Layer 8 of a small transformer language model trained on English Wikipedia (11 layers, counted from 0, width 64).
In attention head 1, each number of a token's query is one row of weights dot the token's vector x. The head spreads its attention over the tokens so far by the softmax of query dot key.

Query weights of the head. A number n stands for (n - 500) times 0.0016.
q0: 493 552 462 601 646 573 390 472 397 393 519 322 510 498 592 454 814 534 513 515 463 516 545 550 438 422 354 498 505 540 529 500 496 530 509 557 329 436 514 377 532 459 557 455 435 526 501 528 430 443 441 332 407 465 410 690 364 524 566 490 350 503 432 477
q1: 501 435 510 543 464 474 521 592 484 406 563 360 369 542 425 535 515 550 428 483 487 593 504 457 580 488 494 512 648 491 576 516 477 530 497 370 424 586 483 508 453 700 503 558 483 464 405 498 540 503 488 464 513 488 445 355 484 462 518 374 440 652 533 383
q2: 465 371 502 493 384 585 618 606 343 583 515 405 493 519 410 539 471 494 347 609 470 505 575 552 511 532 476 409 514 467 480 479 513 479 446 427 446 569 564 465 369 552 513 687 376 530 516 411 634 500 606 426 694 470 531 293 294 357 539 527 468 641 600 414
q3: 565 528 686 456 501 368 390 493 518 584 511 418 448 404 606 597 446 560 312 504 537 560 454 543 684 671 433 378 687 538 406 677 396 389 482 431 419 459 521 486 313 577 406 571 481 507 609 498 616 610 634 248 620 494 416 351 403 477 506 591 361 388 427 345
q4: 472 428 392 606 512 586 359 559 405 604 436 491 571 440 568 349 626 392 495 666 323 307 486 520 545 565 457 434 410 454 609 335 393 554 364 447 483 559 687 464 433 559 632 454 372 509 573 350 372 382 653 579 355 658 658 451 486 463 690 564 477 307 585 411
q5: 505 369 388 453 384 535 364 707 388 530 260 450 510 538 544 400 289 499 410 470 401 294 576 507 558 666 438 461 494 389 475 539 413 593 414 468 462 613 618 500 384 554 711 564 366 573 452 408 482 508 689 407 450 688 506 521 395 340 518 511 435 396 620 397
q6: 661 727 481 520 715 637 518 333 540 442 567 543 538 414 416 748 562 461 636 578 600 697 541 658 372 414 480 770 689 563 463 379 643 529 569 531 436 288 382 613 657 612 406 492 598 461 490 618 757 607 397 610 538 422 532 506 565 464 366 692 435 583 656 596
q7: 543 601 604 633 613 517 544 574 666 350 455 425 482 468 330 663 584 465 475 385 545 438 733 447 503 333 574 428 471 421 467 538 444 486 527 408 503 478 525 277 497 668 384 398 527 465 488 417 494 505 481 573 599 589 653 683 464 471 755 457 547 590 609 662
q8: 601 735 489 493 722 514 580 435 574 387 569 595 340 439 339 534 537 438 509 412 695 562 483 603 376 377 532 398 449 593 426 637 535 481 536 572 583 507 367 565 481 499 535 458 641 425 543 542 529 516 402 611 600 448 395 597 637 571 384 478 577 416 513 661
q9: 364 244 480 522 247 335 508 375 596 589 253 398 452 661 631 488 538 361 368 495 542 425 483 365 733 583 546 451 157 245 497 436 433 387 376 321 576 497 521 194 612 341 402 574 544 597 366 412 360 351 435 377 421 466 610 362 361 428 541 518 412 258 359 415
q10: 597 479 478 463 659 458 461 418 618 516 541 469 507 584 398 464 521 504 566 496 449 625 484 303 485 557 344 759 529 502 581 399 554 551 338 601 448 499 604 480 324 447 507 506 734 519 690 564 533 599 512 529 563 499 359 656 598 710 533 344 468 622 581 664
q11: 524 571 570 442 403 540 324 703 452 255 291 435 467 569 538 570 331 357 392 436 432 555 579 589 399 720 707 385 429 469 324 607 383 671 444 538 421 605 404 582 444 528 600 187 561 570 598 684 436 564 590 436 517 584 278 464 559 387 376 527 521 452 710 455
q12: 429 439 327 631 388 638 460 777 353 651 377 465 539 524 546 443 367 669 540 365 190 479 580 607 516 640 605 418 501 455 479 387 279 497 314 383 627 552 568 579 366 451 685 588 503 571 523 515 560 377 748 597 341 684 428 540 611 438 435 486 596 380 480 340
q13: 595 565 512 503 568 525 401 270 607 449 632 409 450 363 418 746 443 470 483 489 613 296 444 313 402 318 335 445 664 405 517 553 455 408 620 363 686 608 594 402 588 516 416 495 600 596 247 627 351 618 437 677 402 614 698 524 457 401 591 510 493 469 350 525
q14: 481 416 684 612 598 601 565 532 416 445 397 470 504 350 480 384 442 452 364 666 500 526 560 614 119 364 704 433 300 367 341 583 328 504 798 474 357 549 198 487 590 487 464 349 603 648 475 273 425 359 491 438 684 388 496 821 434 356 323 293 642 446 383 597
q15: 516 442 526 592 573 475 630 318 541 413 367 428 741 390 383 641 543 461 389 377 445 758 634 623 399 385 451 517 487 452 465 386 599 381 497 542 420 784 410 342 515 534 543 334 560 296 546 717 355 425 264 575 662 657 354 572 555 543 550 351 461 381 507 600
q16: 460 523 571 533 512 532 489 655 378 542 481 532 657 473 486 506 354 584 458 555 585 536 456 641 488 538 585 485 504 563 418 654 343 517 461 594 465 447 478 511 408 386 456 471 407 623 586 380 416 434 738 379 402 520 417 480 533 347 530 508 546 517 496 613
q17: 427 464 521 495 583 415 431 509 423 610 515 616 480 540 516 469 387 244 553 510 551 489 555 603 427 439 589 391 468 404 532 455 528 567 502 430 428 392 532 373 362 613 459 675 532 586 450 481 522 549 569 369 473 548 564 451 456 382 623 412 557 288 573 534
q18: 474 499 444 515 592 552 519 306 645 650 421 519 439 412 561 400 578 557 590 652 379 385 545 552 455 500 474 509 498 417 513 326 558 488 408 468 447 539 546 370 499 587 584 422 474 664 410 433 449 510 475 514 492 608 661 551 632 605 519 616 527 265 437 389
q19: 589 372 347 438 518 598 516 426 413 672 411 561 666 489 474 500 474 445 588 578 472 509 516 533 526 631 537 356 439 441 442 448 540 595 409 363 409 464 488 369 396 474 521 658 546 595 398 381 469 586 382 520 616 460 605 572 411 367 518 487 401 375 558 500
q20: 512 594 612 460 615 530 548 459 740 506 480 526 406 404 449 521 587 514 571 483 668 495 414 442 487 327 410 596 519 561 476 590 555 411 533 727 577 457 399 587 648 498 395 361 650 423 553 534 482 543 418 517 487 524 489 503 557 662 458 468 569 598 504 613
q21: 469 387 373 339 358 453 517 362 464 571 496 476 376 700 722 253 608 395 468 538 413 327 502 469 641 619 476 394 338 583 537 451 523 510 407 475 180 498 625 455 495 430 577 514 533 536 500 393 268 561 608 443 442 508 507 449 462 637 709 496 453 309 497 327
q22: 500 483 726 396 636 532 524 547 517 423 532 429 463 506 427 575 468 600 539 494 768 586 534 567 427 499 570 491 741 645 379 708 394 341 582 598 707 546 539 718 576 548 436 418 496 421 466 588 580 508 561 390 576 442 349 476 524 315 292 593 440 688 632 638
q23: 604 465 489 515 604 777 649 517 544 480 546 681 536 296 489 312 392 462 605 595 663 483 278 484 291 690 396 572 510 614 509 411 464 573 593 322 497 489 471 469 437 464 271 273 743 448 549 535 535 412 564 546 695 424 503 601 784 664 371 421 632 465 432 655
q24: 607 600 688 612 549 349 529 559 635 490 463 445 531 629 540 614 641 568 489 461 503 635 702 536 393 276 630 351 420 310 491 446 326 266 653 494 767 333 523 390 550 689 376 511 767 480 538 252 375 370 577 437 418 409 493 522 459 586 553 472 397 601 398 621
q25: 970 423 454 475 501 550 274 654 385 482 468 475 510 265 483 560 439 506 754 350 307 581 554 630 505 544 570 636 602 460 324 738 658 418 543 537 454 163 281 553 450 540 675 744 470 552 579 456 416 414 459 448 615 309 414 565 552 487 525 655 506 788 352 455
q26: 576 715 375 533 484 463 588 520 626 643 613 329 506 621 507 376 477 862 369 605 571 426 543 494 543 459 402 404 538 521 660 345 487 553 569 510 675 404 407 738 593 510 547 421 449 394 600 537 493 508 442 602 399 638 404 607 418 268 509 561 391 415 587 491
q27: 369 543 666 646 680 417 633 428 546 443 538 506 391 666 465 548 512 452 478 384 596 456 405 485 611 392 511 399 389 550 498 514 317 509 530 440 575 587 489 402 490 540 495 416 364 513 496 528 522 571 470 433 547 503 684 474 463 478 504 463 585 428 718 302
q28: 622 428 510 382 467 440 349 454 593 552 435 322 353 481 395 583 504 453 532 507 576 292 327 268 421 505 344 480 420 669 625 554 615 266 431 541 637 437 448 797 633 295 545 679 317 517 400 567 413 583 720 412 282 428 582 572 520 199 512 535 557 523 366 493
q29: 571 331 427 420 529 448 735 513 435 513 510 401 429 616 464 352 455 547 605 469 619 463 267 560 487 545 487 373 354 584 522 641 382 209 684 428 607 399 434 588 544 328 540 605 566 406 590 409 432 407 482 464 479 416 415 401 424 512 232 571 335 463 575 447
q30: 242 669 509 458 401 452 596 601 518 601 544 718 521 635 569 543 580 474 455 558 727 545 551 687 619 442 379 663 387 550 573 469 424 552 425 521 568 353 555 531 549 421 340 596 322 504 446 450 497 526 556 471 377 372 690 250 552 424 424 589 548 326 568 471
q31: 550 420 158 604 466 644 410 456 480 680 383 594 499 591 362 410 483 526 702 449 363 269 605 277 388 738 447 647 386 407 529 529 439 756 359 256 556 514 513 430 513 346 728 530 572 788 249 543 502 475 491 654 519 739 509 705 479 402 437 544 635 596 422 349

Each question shows a short text with each token's key, already scaled and adjusted for position as the last token sees it. A number n stands for (n - 500) times 0.0018.

Then comes the last token's vector x. A number n stands for (n - 500) times 0.0084.

0 "end": 570 617 631 447 512 694 545 510 315 456 491 452 410 527 538 615 507 480 488 554 409 580 395 537 681 420 562 503 433 480 588 487
1 "ish ": 504 476 576 538 488 614 382 416 403 533 464 437 616 483 507 476 494 473 481 546 394 565 197 596 481 543 548 582 430 452 536 660
2 "Sp": 464 506 595 434 500 677 586 521 329 386 688 504 237 445 469 573 541 521 572 590 462 588 393 551 639 470 523 558 559 405 628 420
3 "enc": 485 587 467 530 550 616 607 546 323 446 594 378 389 572 436 683 468 496 530 534 500 647 348 557 632 316 412 643 479 590 606 347
4 "er ": 478 537 556 509 532 539 471 418 461 458 458 449 598 477 452 471 480 478 540 551 426 595 215 675 466 496 600 629 396 386 533 633
5 "(": 492 495 519 504 583 408 464 515 324 652 506 602 638 331 569 543 516 458 434 557 547 467 276 490 357 540 377 437 359 641 428 554
6 "182": 421 425 443 362 632 479 555 414 301 597 478 685 393 473 724 790 614 488 451 445 409 614 449 527 561 522 185 505 254 430 475 108
x: 497 456 528 478 457 363 337 599 490 653 461 409 529 648 558 640 383 357 542 189 422 626 784 550 415 449 478 697 459 393 364 332 565 385 435 465 487 354 679 457 599 472 456 437 472 583 400 541 409 481 457 478 666 550 571 474 521 544 541 444 572 497 395 285
Which token does the last token look at most, and with what share of its attention? 6 "182", with about 30%

0 "were ": 507 549 535 595 573 627 247 380 207 701 527 403 562 426 491 569 507 525 474 591 312 519 271 403 382 524 598 429 553 757 476 504
1 "s": 522 573 563 527 432 654 466 371 329 586 657 415 560 549 552 550 578 528 508 647 348 634 256 463 666 558 522 515 676 553 465 446
2 "ure ": 483 427 516 573 590 647 278 452 241 671 447 303 609 447 386 588 520 518 480 571 382 532 284 471 411 679 494 377 527 568 575 498
3 "he ": 478 487 539 533 579 590 324 334 345 557 604 372 638 612 370 464 488 494 479 578 372 585 227 568 358 594 565 574 571 566 465 500
4 "was ": 527 480 547 510 588 601 311 315 323 642 549 496 573 460 458 537 512 525 504 596 363 550 240 448 388 567 575 506 456 709 445 565
5 "de": 534 382 586 456 467 624 487 342 379 460 691 400 546 543 624 672 394 572 602 650 357 662 231 496 679 561 503 633 586 573 412 530
6 "ad": 594 412 516 405 438 547 628 505 368 408 510 410 414 534 538 544 550 501 548 431 337 567 393 507 681 495 523 506 423 462 623 459
x: 403 821 443 456 350 468 414 439 370 467 306 369 490 486 527 510 584 528 595 423 515 467 513 416 546 403 457 486 426 400 594 523 549 734 573 485 434 472 477 493 573 504 570 493 489 427 604 539 406 506 638 501 370 525 495 612 453 539 484 466 478 557 571 372
Which two tokens does the last token look at most, in order? 4 "was ", 0 "were "

0 "with ": 560 522 550 513 488 637 336 404 363 562 487 450 469 411 567 533 472 535 427 593 344 551 220 523 432 439 636 477 431 602 407 586
1 "al": 489 595 554 566 443 606 458 389 391 430 661 537 506 476 449 611 506 547 471 499 415 534 460 488 776 610 604 602 489 410 484 435
2 "ter": 425 482 524 457 485 550 563 450 354 369 656 488 393 413 609 518 496 600 534 614 474 643 390 563 638 425 595 487 419 483 413 402
3 "ed ": 455 468 572 511 521 618 370 437 385 620 415 438 529 435 523 484 521 499 510 588 338 561 261 507 404 519 487 426 453 549 564 618
4 "ly": 547 420 552 440 579 713 426 352 147 490 710 390 473 439 575 695 487 537 603 670 386 628 299 570 709 503 669 372 501 390 501 373
5 "r": 552 462 557 476 457 610 619 463 431 333 580 489 487 720 484 527 499 566 507 457 456 593 421 505 680 455 608 636 517 506 574 427
6 "ics": 570 452 460 402 561 647 578 536 228 484 555 425 555 490 487 603 539 458 556 537 402 722 213 506 699 503 594 524 361 486 573 541
x: 372 721 126 509 409 476 404 492 430 475 414 524 507 510 585 557 433 528 482 396 476 445 557 474 552 462 568 336 529 473 516 401 395 638 483 508 542 536 436 499 537 515 556 682 462 582 445 405 523 562 725 466 414 517 423 516 449 390 520 569 424 496 499 352
Which two tokens does the last token look at most, in order? 3 "ed ", 0 "with "

0 "qu": 576 553 549 527 498 587 530 581 354 425 531 491 431 429 536 519 516 526 463 588 469 519 416 399 696 499 509 556 517 537 567 367
1 "ick": 518 578 600 432 480 533 526 531 355 506 617 497 480 263 501 696 631 508 467 598 445 524 391 503 689 468 664 430 417 474 542 435
2 "ens ": 496 454 553 561 536 558 373 455 393 568 461 471 631 383 418 460 532 488 489 544 385 541 234 636 401 512 588 472 393 467 541 630
3 "in ": 481 459 551 491 509 632 474 401 276 567 458 459 680 453 721 475 532 517 546 525 390 540 205 550 425 450 575 571 422 653 488 511
4 "tem": 548 475 533 349 527 633 540 337 262 410 633 446 464 501 624 548 494 546 590 559 472 590 306 431 587 552 535 451 578 478 511 402
5 "po": 493 444 519 356 577 603 550 619 440 439 490 436 399 613 375 677 568 487 546 622 370 654 454 513 602 397 498 507 409 423 524 483
6 ". ": 488 525 533 465 622 638 436 473 452 483 434 484 588 514 407 424 474 485 494 518 429 556 264 490 385 523 468 523 479 545 521 604
x: 506 347 241 483 503 527 551 489 532 507 538 526 524 554 566 265 487 565 632 401 540 363 344 451 527 563 480 660 482 503 493 512 269 443 356 481 565 389 518 612 419 405 480 546 588 511 345 598 509 544 562 398 387 427 345 367 396 512 458 469 565 598 539 470
Which two tokens does the last token look at most, in order? 2 "ens ", 6 ". "

0 "i": 489 569 491 422 500 601 558 415 554 276 607 633 468 470 435 513 527 487 525 586 430 645 489 507 645 445 580 524 355 426 516 501
1 "ther ": 512 446 549 518 517 610 372 378 416 503 459 470 597 526 484 440 539 488 465 557 385 531 254 610 414 518 587 474 382 414 475 652
2 "would ": 467 514 505 565 471 608 311 274 469 507 553 467 570 462 475 524 575 561 437 603 306 577 260 480 296 508 531 547 530 714 375 552
3 "we ": 496 443 494 577 560 589 269 315 471 562 630 402 617 424 328 529 465 545 423 581 298 582 352 530 274 534 537 536 526 586 374 597
4 "w": 514 407 576 405 559 675 536 382 268 319 594 510 383 493 565 588 503 590 596 519 447 595 393 369 616 574 469 560 514 528 543 232
5 "ant ": 500 488 579 504 606 626 226 312 424 655 519 479 525 388 405 559 498 457 462 605 326 529 275 539 380 611 543 356 430 530 401 598
6 "to ": 543 446 552 482 569 604 350 376 481 495 513 483 548 421 451 550 491 426 513 590 292 621 256 483 333 470 598 544 506 579 382 629
x: 546 506 249 422 603 460 533 471 357 444 479 473 340 420 595 120 465 410 449 538 540 451 441 521 697 494 549 596 593 549 498 558 609 499 516 490 436 548 584 428 465 387 523 499 462 531 417 633 515 405 502 570 406 448 471 606 546 532 450 522 591 521 510 495
To which token does the last token give the most attention? 3 "we "

0 "Ser": 511 567 589 515 550 598 552 446 320 333 699 578 386 497 520 699 484 481 510 595 468 634 432 637 629 389 671 576 338 305 489 339
1 "vice ": 550 490 583 553 501 564 458 471 460 510 381 426 699 551 552 530 541 465 483 573 404 597 198 609 465 584 543 629 440 462 459 634
2 "and ": 492 502 524 535 537 558 344 449 333 546 400 484 638 554 542 504 506 482 470 582 384 563 270 512 407 551 565 587 429 550 382 528
3 "married ": 483 505 553 452 584 673 322 327 224 665 630 508 523 438 567 548 478 446 482 625 373 605 86 608 517 604 693 300 667 559 416 655
4 "P": 563 404 430 420 599 630 579 442 445 370 599 452 332 576 475 486 499 529 535 480 409 723 287 715 653 588 488 552 627 538 515 392
5 "ati": 492 483 514 395 516 509 519 396 435 390 637 556 331 565 506 749 431 516 552 628 443 623 415 514 466 267 545 596 332 448 515 406
6 "ence ": 552 548 515 474 545 601 480 386 466 466 521 516 479 580 433 423 505 561 585 551 411 615 185 670 498 452 557 634 456 335 503 717
x: 602 286 357 488 471 621 528 641 488 514 480 559 538 460 449 126 529 470 586 448 489 446 466 442 567 558 509 541 453 575 454 434 435 656 439 464 490 457 520 487 444 514 599 485 550 581 594 430 485 420 538 570 606 583 452 503 519 483 485 421 413 467 577 544
To which token does the last token give the most attention? 3 "married "

0 "board ": 541 498 602 544 533 625 406 503 288 617 370 399 646 449 590 546 461 517 464 561 393 566 189 557 436 484 526 539 483 559 604 515
1 "wrote ": 575 464 574 556 509 748 300 316 307 647 527 347 586 481 531 535 531 508 453 616 356 571 132 603 484 578 609 381 617 647 513 630
2 "that ": 481 461 547 492 588 712 189 327 302 559 477 416 740 483 465 622 525 555 459 579 369 516 245 408 349 584 526 439 560 548 376 541
3 "\"": 502 471 579 479 590 625 414 388 348 524 391 518 587 628 512 528 517 536 509 600 311 708 262 586 419 624 504 410 459 589 391 479
4 "this ": 455 496 578 441 599 725 308 292 323 523 508 378 624 587 487 494 462 543 579 592 310 630 172 508 449 584 587 563 540 480 436 604
5 "le": 523 431 565 543 509 685 448 344 425 392 463 355 618 572 576 636 528 550 586 612 503 607 357 415 557 584 600 452 623 407 449 504
6 "ft": 571 380 513 457 578 663 568 348 174 539 611 436 490 573 592 679 569 557 619 560 416 701 185 563 673 434 592 525 530 500 488 492
x: 248 795 222 483 333 507 490 576 442 614 434 549 453 482 467 516 508 411 558 472 479 361 612 588 539 409 539 370 468 426 510 439 457 496 522 393 544 352 507 540 597 421 618 448 502 468 504 469 421 618 549 491 564 474 491 589 494 503 481 483 521 511 417 432
To which token does the last token give the most attention? 4 "this "

0 ". ": 459 464 469 488 555 635 391 431 443 481 407 477 601 592 444 380 502 498 465 519 367 516 263 550 366 526 498 523 523 515 500 621
1 "The ": 532 590 611 447 558 687 341 358 374 501 462 463 608 588 512 450 553 419 479 606 282 616 167 501 424 530 635 569 569 523 508 665
2 "new ": 465 576 612 465 536 672 370 384 391 508 432 432 600 585 522 495 573 492 508 577 354 620 160 485 457 559 610 594 539 476 511 684
3 "release ": 397 512 601 471 523 710 408 369 383 530 422 313 613 560 534 483 540 486 550 613 383 582 161 592 418 518 565 528 580 511 569 613
4 "came ": 473 461 563 523 583 641 266 323 279 725 541 390 462 370 470 530 487 486 480 602 323 519 193 575 431 509 569 382 524 702 532 532
5 "with ": 483 453 577 405 588 650 343 380 341 564 461 448 474 360 581 531 447 470 569 594 344 588 182 501 411 428 659 464 453 605 435 565
6 "an ": 584 400 490 441 620 678 421 453 270 590 518 518 469 502 461 542 493 520 630 566 309 631 162 359 529 523 306 659 455 592 416 632
x: 332 455 492 486 435 509 517 460 497 455 491 589 543 482 473 146 559 525 597 599 431 428 533 516 798 510 446 631 398 479 523 511 619 456 570 488 453 589 486 476 499 446 622 429 385 555 394 413 604 519 582 578 691 416 656 491 480 467 397 411 479 542 444 473
To which token does the last token give the most attention? 4 "came "

0 "the ": 536 533 586 483 506 658 355 414 335 478 456 465 610 521 505 454 514 407 456 592 323 592 198 473 450 508 592 636 501 510 534 655
1 "U": 506 489 437 346 519 525 626 551 445 308 535 563 318 529 518 594 503 549 522 588 464 683 450 589 605 582 602 648 509 446 555 315
2 ".": 468 517 539 527 443 493 510 439 597 301 484 389 431 679 415 572 542 489 532 525 507 561 554 588 388 384 410 632 282 448 419 512
3 "S": 487 427 471 358 560 522 580 472 331 435 662 496 344 402 472 424 452 536 526 574 439 642 434 634 666 527 598 520 584 456 575 314
4 ".\" ": 445 558 575 471 563 656 453 412 418 437 411 447 657 627 477 473 496 500 543 590 354 626 210 592 395 527 576 583 532 515 528 623
5 "and ": 510 527 557 490 543 627 343 338 237 428 497 545 696 596 488 434 486 497 444 564 488 561 340 433 315 671 596 468 469 583 408 507
6 "Cas": 566 466 434 374 564 645 505 439 355 536 634 462 328 489 491 474 505 537 583 572 368 609 347 634 723 431 640 566 553 453 596 396
x: 601 848 386 624 500 463 502 518 428 610 480 645 535 459 480 521 527 498 427 500 513 521 485 532 534 437 415 436 383 557 566 415 510 700 521 530 492 584 543 497 470 576 328 490 467 591 531 522 580 425 580 552 545 497 412 450 365 552 556 494 561 403 510 430
To which token does the last token give the most attention? 4 ".\" "

0 "fic": 614 552 583 480 493 613 499 480 356 548 599 495 425 606 473 727 492 484 447 606 341 536 401 537 613 533 434 590 564 491 446 333
1 "ed": 527 547 621 438 539 685 467 492 268 504 494 396 566 514 438 727 588 553 501 641 305 631 337 603 608 569 575 496 451 423 478 425
2 ". ": 522 480 499 487 582 652 383 432 460 484 428 467 585 562 403 403 471 474 450 520 369 519 268 548 364 516 486 524 533 510 511 625
3 "However": 483 466 532 422 609 754 316 290 204 547 556 318 470 459 567 607 458 569 552 691 330 654 150 481 566 642 551 319 574 476 369 460
4 ", ": 458 491 509 426 622 595 264 488 342 623 367 412 551 506 421 523 522 442 500 594 448 544 392 448 337 655 601 267 686 445 539 485
5 "Sab": 528 478 513 403 549 602 601 451 335 387 629 422 265 518 585 594 495 550 610 602 444 626 387 627 662 353 598 591 408 352 574 337
6 "b": 502 499 494 517 453 382 659 428 466 442 531 555 499 605 582 515 538 491 432 507 534 564 500 623 537 344 622 557 382 511 499 324
x: 301 810 443 518 488 413 487 597 481 545 402 499 552 487 493 557 454 460 405 598 567 460 464 641 507 553 411 649 478 420 571 353 616 732 489 586 512 565 495 466 581 546 613 449 446 510 576 549 405 505 364 377 447 614 413 530 474 481 469 460 550 458 529 550
Which token does the last token look at most, and with what share of its attention? 5 "Sab", with about 60%

0 "Elec": 512 583 626 452 594 696 533 469 267 391 609 512 355 456 524 591 517 454 563 695 336 641 318 613 661 583 469 554 438 400 612 374
1 "tor ": 520 466 584 512 549 636 404 426 367 513 455 450 617 496 474 459 520 452 509 555 352 558 192 690 508 530 567 595 448 409 558 592
2 "Pal": 453 531 562 471 487 668 538 431 452 338 606 470 340 561 471 517 482 534 574 547 465 591 393 566 643 460 521 605 540 380 581 463
3 "at": 481 536 543 493 547 727 525 451 507 365 597 549 397 524 410 467 366 562 590 508 253 570 446 632 620 269 570 604 412 525 505 583
4 "ine": 543 448 540 437 508 616 597 477 338 420 574 514 448 576 495 593 443 537 573 547 404 719 350 559 606 458 608 457 451 511 495 530
5 ". ": 477 527 529 483 602 636 429 438 460 437 417 488 652 574 416 388 511 471 465 515 445 541 271 491 333 513 489 539 453 559 483 648
6 "His ": 534 461 483 360 659 673 385 366 341 473 548 452 568 615 492 471 499 528 594 552 319 700 134 558 463 596 577 556 658 536 443 630
x: 586 352 395 582 492 560 527 457 488 519 435 496 544 483 422 77 470 527 614 535 397 393 449 476 581 475 524 560 459 405 535 395 610 457 497 426 544 597 497 509 518 513 529 507 507 540 454 458 502 398 464 622 632 506 608 547 434 589 471 538 406 590 495 463
Which token does the last token look at most, and with what share of its attention? 6 "His ", with about 80%

0 "son ": 541 441 567 535 498 607 382 356 408 545 502 482 599 483 496 460 510 500 460 560 369 567 173 719 434 505 617 533 425 435 451 646
1 "of ": 522 500 554 498 490 616 377 419 378 541 443 542 653 460 668 505 494 511 449 583 363 558 211 525 478 513 667 481 401 554 389 592
2 "Charles ": 469 466 557 427 530 567 475 482 429 443 425 424 452 554 424 452 534 447 514 537 419 548 256 683 535 586 555 569 418 297 522 543
3 "Sp": 443 505 578 401 512 662 577 505 358 369 682 517 253 476 482 573 497 510 591 583 459 584 426 561 626 513 558 520 571 382 580 419
4 "enc": 520 564 457 520 560 612 604 521 337 419 606 417 367 621 432 687 457 544 525 543 494 670 350 589 599 347 404 643 473 548 563 343
5 "er": 578 502 520 476 513 500 614 515 414 431 525 374 351 569 431 575 492 542 513 516 444 659 411 647 658 348 609 542 454 426 621 393
6 ", ": 512 579 533 434 528 500 490 509 288 543 437 596 681 553 527 468 468 523 522 525 477 560 323 535 422 643 626 431 446 513 467 511
x: 634 237 300 518 412 420 380 553 475 487 444 470 509 477 480 192 386 435 407 525 571 434 448 409 471 602 471 562 418 492 503 562 544 497 389 563 565 526 453 575 538 468 553 526 498 599 604 557 513 545 544 452 460 594 474 469 424 566 432 426 439 461 435 472
Which two tokens does the last token look at most, in order? 0 "son ", 1 "of "

0 "re": 638 586 624 441 478 629 522 433 368 397 648 526 616 478 559 668 562 454 462 593 458 637 464 461 683 589 705 586 523 500 464 530
1 "jec": 489 545 534 491 535 639 512 507 357 472 673 460 457 570 469 651 548 500 500 525 464 588 336 632 684 501 635 499 595 378 520 447
2 "ting ": 513 462 588 529 537 633 304 424 384 627 424 427 586 404 484 520 558 499 485 605 341 529 241 552 417 517 575 436 462 547 518 601
3 "the ": 459 591 588 449 567 639 366 399 367 503 442 459 642 535 527 470 508 552 540 574 356 574 201 420 456 570 531 601 480 509 512 634
4 "me": 502 526 585 450 481 726 517 343 350 499 578 459 467 465 606 538 458 573 590 643 433 597 276 448 662 522 585 513 616 512 523 527
5 "at ": 529 542 550 463 523 634 411 438 319 597 384 401 596 495 468 410 416 467 517 543 399 510 247 470 414 617 484 432 463 601 605 561
6 "al": 500 408 528 532 475 583 477 425 356 478 635 506 486 467 457 552 504 502 551 547 401 531 463 487 804 586 617 620 493 434 515 421
x: 503 834 501 583 319 507 510 581 279 550 453 555 429 418 540 528 548 610 624 513 504 478 425 457 523 413 504 490 464 543 483 575 535 538 475 524 485 419 431 558 473 490 428 509 532 465 329 482 343 606 458 473 568 540 402 568 506 542 433 411 683 437 557 364
Which token does the last token look at most, and with what share of its attention? 3 "the ", with about 30%

0 "\"": 446 545 493 451 549 593 431 412 410 493 434 542 604 695 446 617 543 538 499 497 335 711 386 591 396 713 408 423 461 512 425 463
1 "L": 448 532 452 436 625 578 555 442 525 221 625 598 319 458 407 606 482 617 539 505 518 658 475 567 609 633 526 542 471 440 448 379
2 "et ": 472 489 541 516 507 630 440 306 538 394 574 463 372 581 390 483 528 478 461 550 365 597 250 751 422 426 528 634 419 332 433 705
3 "no": 570 574 547 445 554 640 533 406 293 386 588 503 402 474 465 515 451 490 484 539 591 584 386 458 628 595 506 601 671 411 594 494
4 "-": 486 490 531 534 517 598 350 479 524 527 427 504 598 526 508 590 424 552 591 520 433 612 435 511 526 521 536 630 454 417 454 721
5 "one ": 510 488 550 492 558 630 421 383 345 566 549 498 553 503 456 550 479 479 527 498 404 579 235 580 428 549 499 501 394 449 452 700
6 "sw": 552 353 518 490 495 621 551 358 231 369 696 510 378 496 618 537 509 451 628 545 371 615 416 455 709 543 428 559 526 540 555 254
x: 283 726 499 586 355 460 587 582 407 556 384 587 519 547 664 609 812 502 566 503 471 438 409 432 429 494 523 574 496 484 593 546 673 561 468 516 446 395 587 509 409 351 580 474 431 533 425 479 325 545 542 664 547 421 467 550 457 469 492 377 558 572 369 504
Which token does the last token look at most, and with what share of its attention? 5 "one ", with about 40%

0 "in ": 529 519 565 519 486 661 400 375 280 516 433 413 673 498 648 442 466 538 481 532 379 549 214 578 392 454 574 567 470 649 496 531
1 "Rec": 553 528 564 492 612 674 569 549 432 344 617 503 206 465 490 646 478 543 559 614 449 637 494 603 631 395 448 628 498 432 517 324
2 "ord ": 491 481 550 492 527 572 427 430 406 471 415 396 595 519 457 457 494 458 515 569 374 581 260 653 437 489 528 631 407 419 536 580
3 "Mir": 485 532 562 477 508 580 566 464 417 432 662 446 400 454 563 585 504 541 576 570 505 578 389 631 665 371 650 647 446 248 615 428
4 "r": 534 508 584 489 463 589 615 440 460 404 557 539 526 617 484 579 461 609 483 474 427 508 445 468 669 365 507 689 352 530 536 375
5 "or": 574 471 538 472 503 563 550 448 328 436 616 452 577 528 494 554 498 527 549 614 474 615 309 515 654 446 600 618 296 415 494 461
6 ", ": 505 561 507 464 488 441 543 533 283 497 443 637 700 539 580 449 476 516 515 539 490 540 385 596 412 522 622 491 333 451 489 480
x: 681 246 436 502 313 405 366 569 482 440 453 468 543 533 437 184 433 480 384 544 606 406 409 496 494 626 425 575 467 528 499 534 540 598 414 548 471 423 477 491 555 483 615 485 496 572 587 531 464 543 448 415 419 614 440 460 467 524 482 465 441 460 430 473
To which token does the last token give the most attention? 0 "in "

0 "ious ": 509 494 566 523 473 623 388 398 416 507 470 417 598 530 525 498 507 481 451 575 365 594 215 578 487 604 534 582 445 417 493 635
1 "community ": 522 465 592 535 532 599 383 482 356 549 410 362 677 507 495 511 530 468 503 581 421 579 196 563 508 613 617 580 494 450 558 583
2 "there": 441 574 620 490 481 706 506 389 263 531 584 332 510 612 555 656 530 515 513 637 363 704 169 537 717 536 627 516 615 443 503 517
3 ".": 445 451 531 519 537 573 337 483 396 427 317 302 649 485 406 554 505 551 528 530 502 589 527 430 410 562 614 261 571 627 643 451
4 "\n\n": 489 534 506 458 710 755 344 405 459 417 461 418 607 571 415 444 504 495 542 537 414 592 203 517 453 510 603 523 637 530 447 664
5 "In ": 472 473 488 461 608 747 371 281 266 458 469 489 690 563 670 374 519 464 578 537 382 613 272 521 294 518 585 451 686 651 426 563
6 "circ": 535 431 431 403 600 693 475 308 138 582 609 478 467 694 614 622 469 520 661 701 308 756 231 570 686 673 568 467 592 466 472 313
x: 526 691 264 545 429 390 470 646 370 728 412 534 490 281 456 480 470 531 491 490 609 457 578 650 451 375 548 442 563 529 536 553 578 536 353 539 678 554 605 452 613 320 394 568 538 595 434 460 616 467 522 537 631 441 537 566 576 662 509 511 538 541 452 292
Which token does the last token look at most, and with what share of its attention? 1 "community ", with about 30%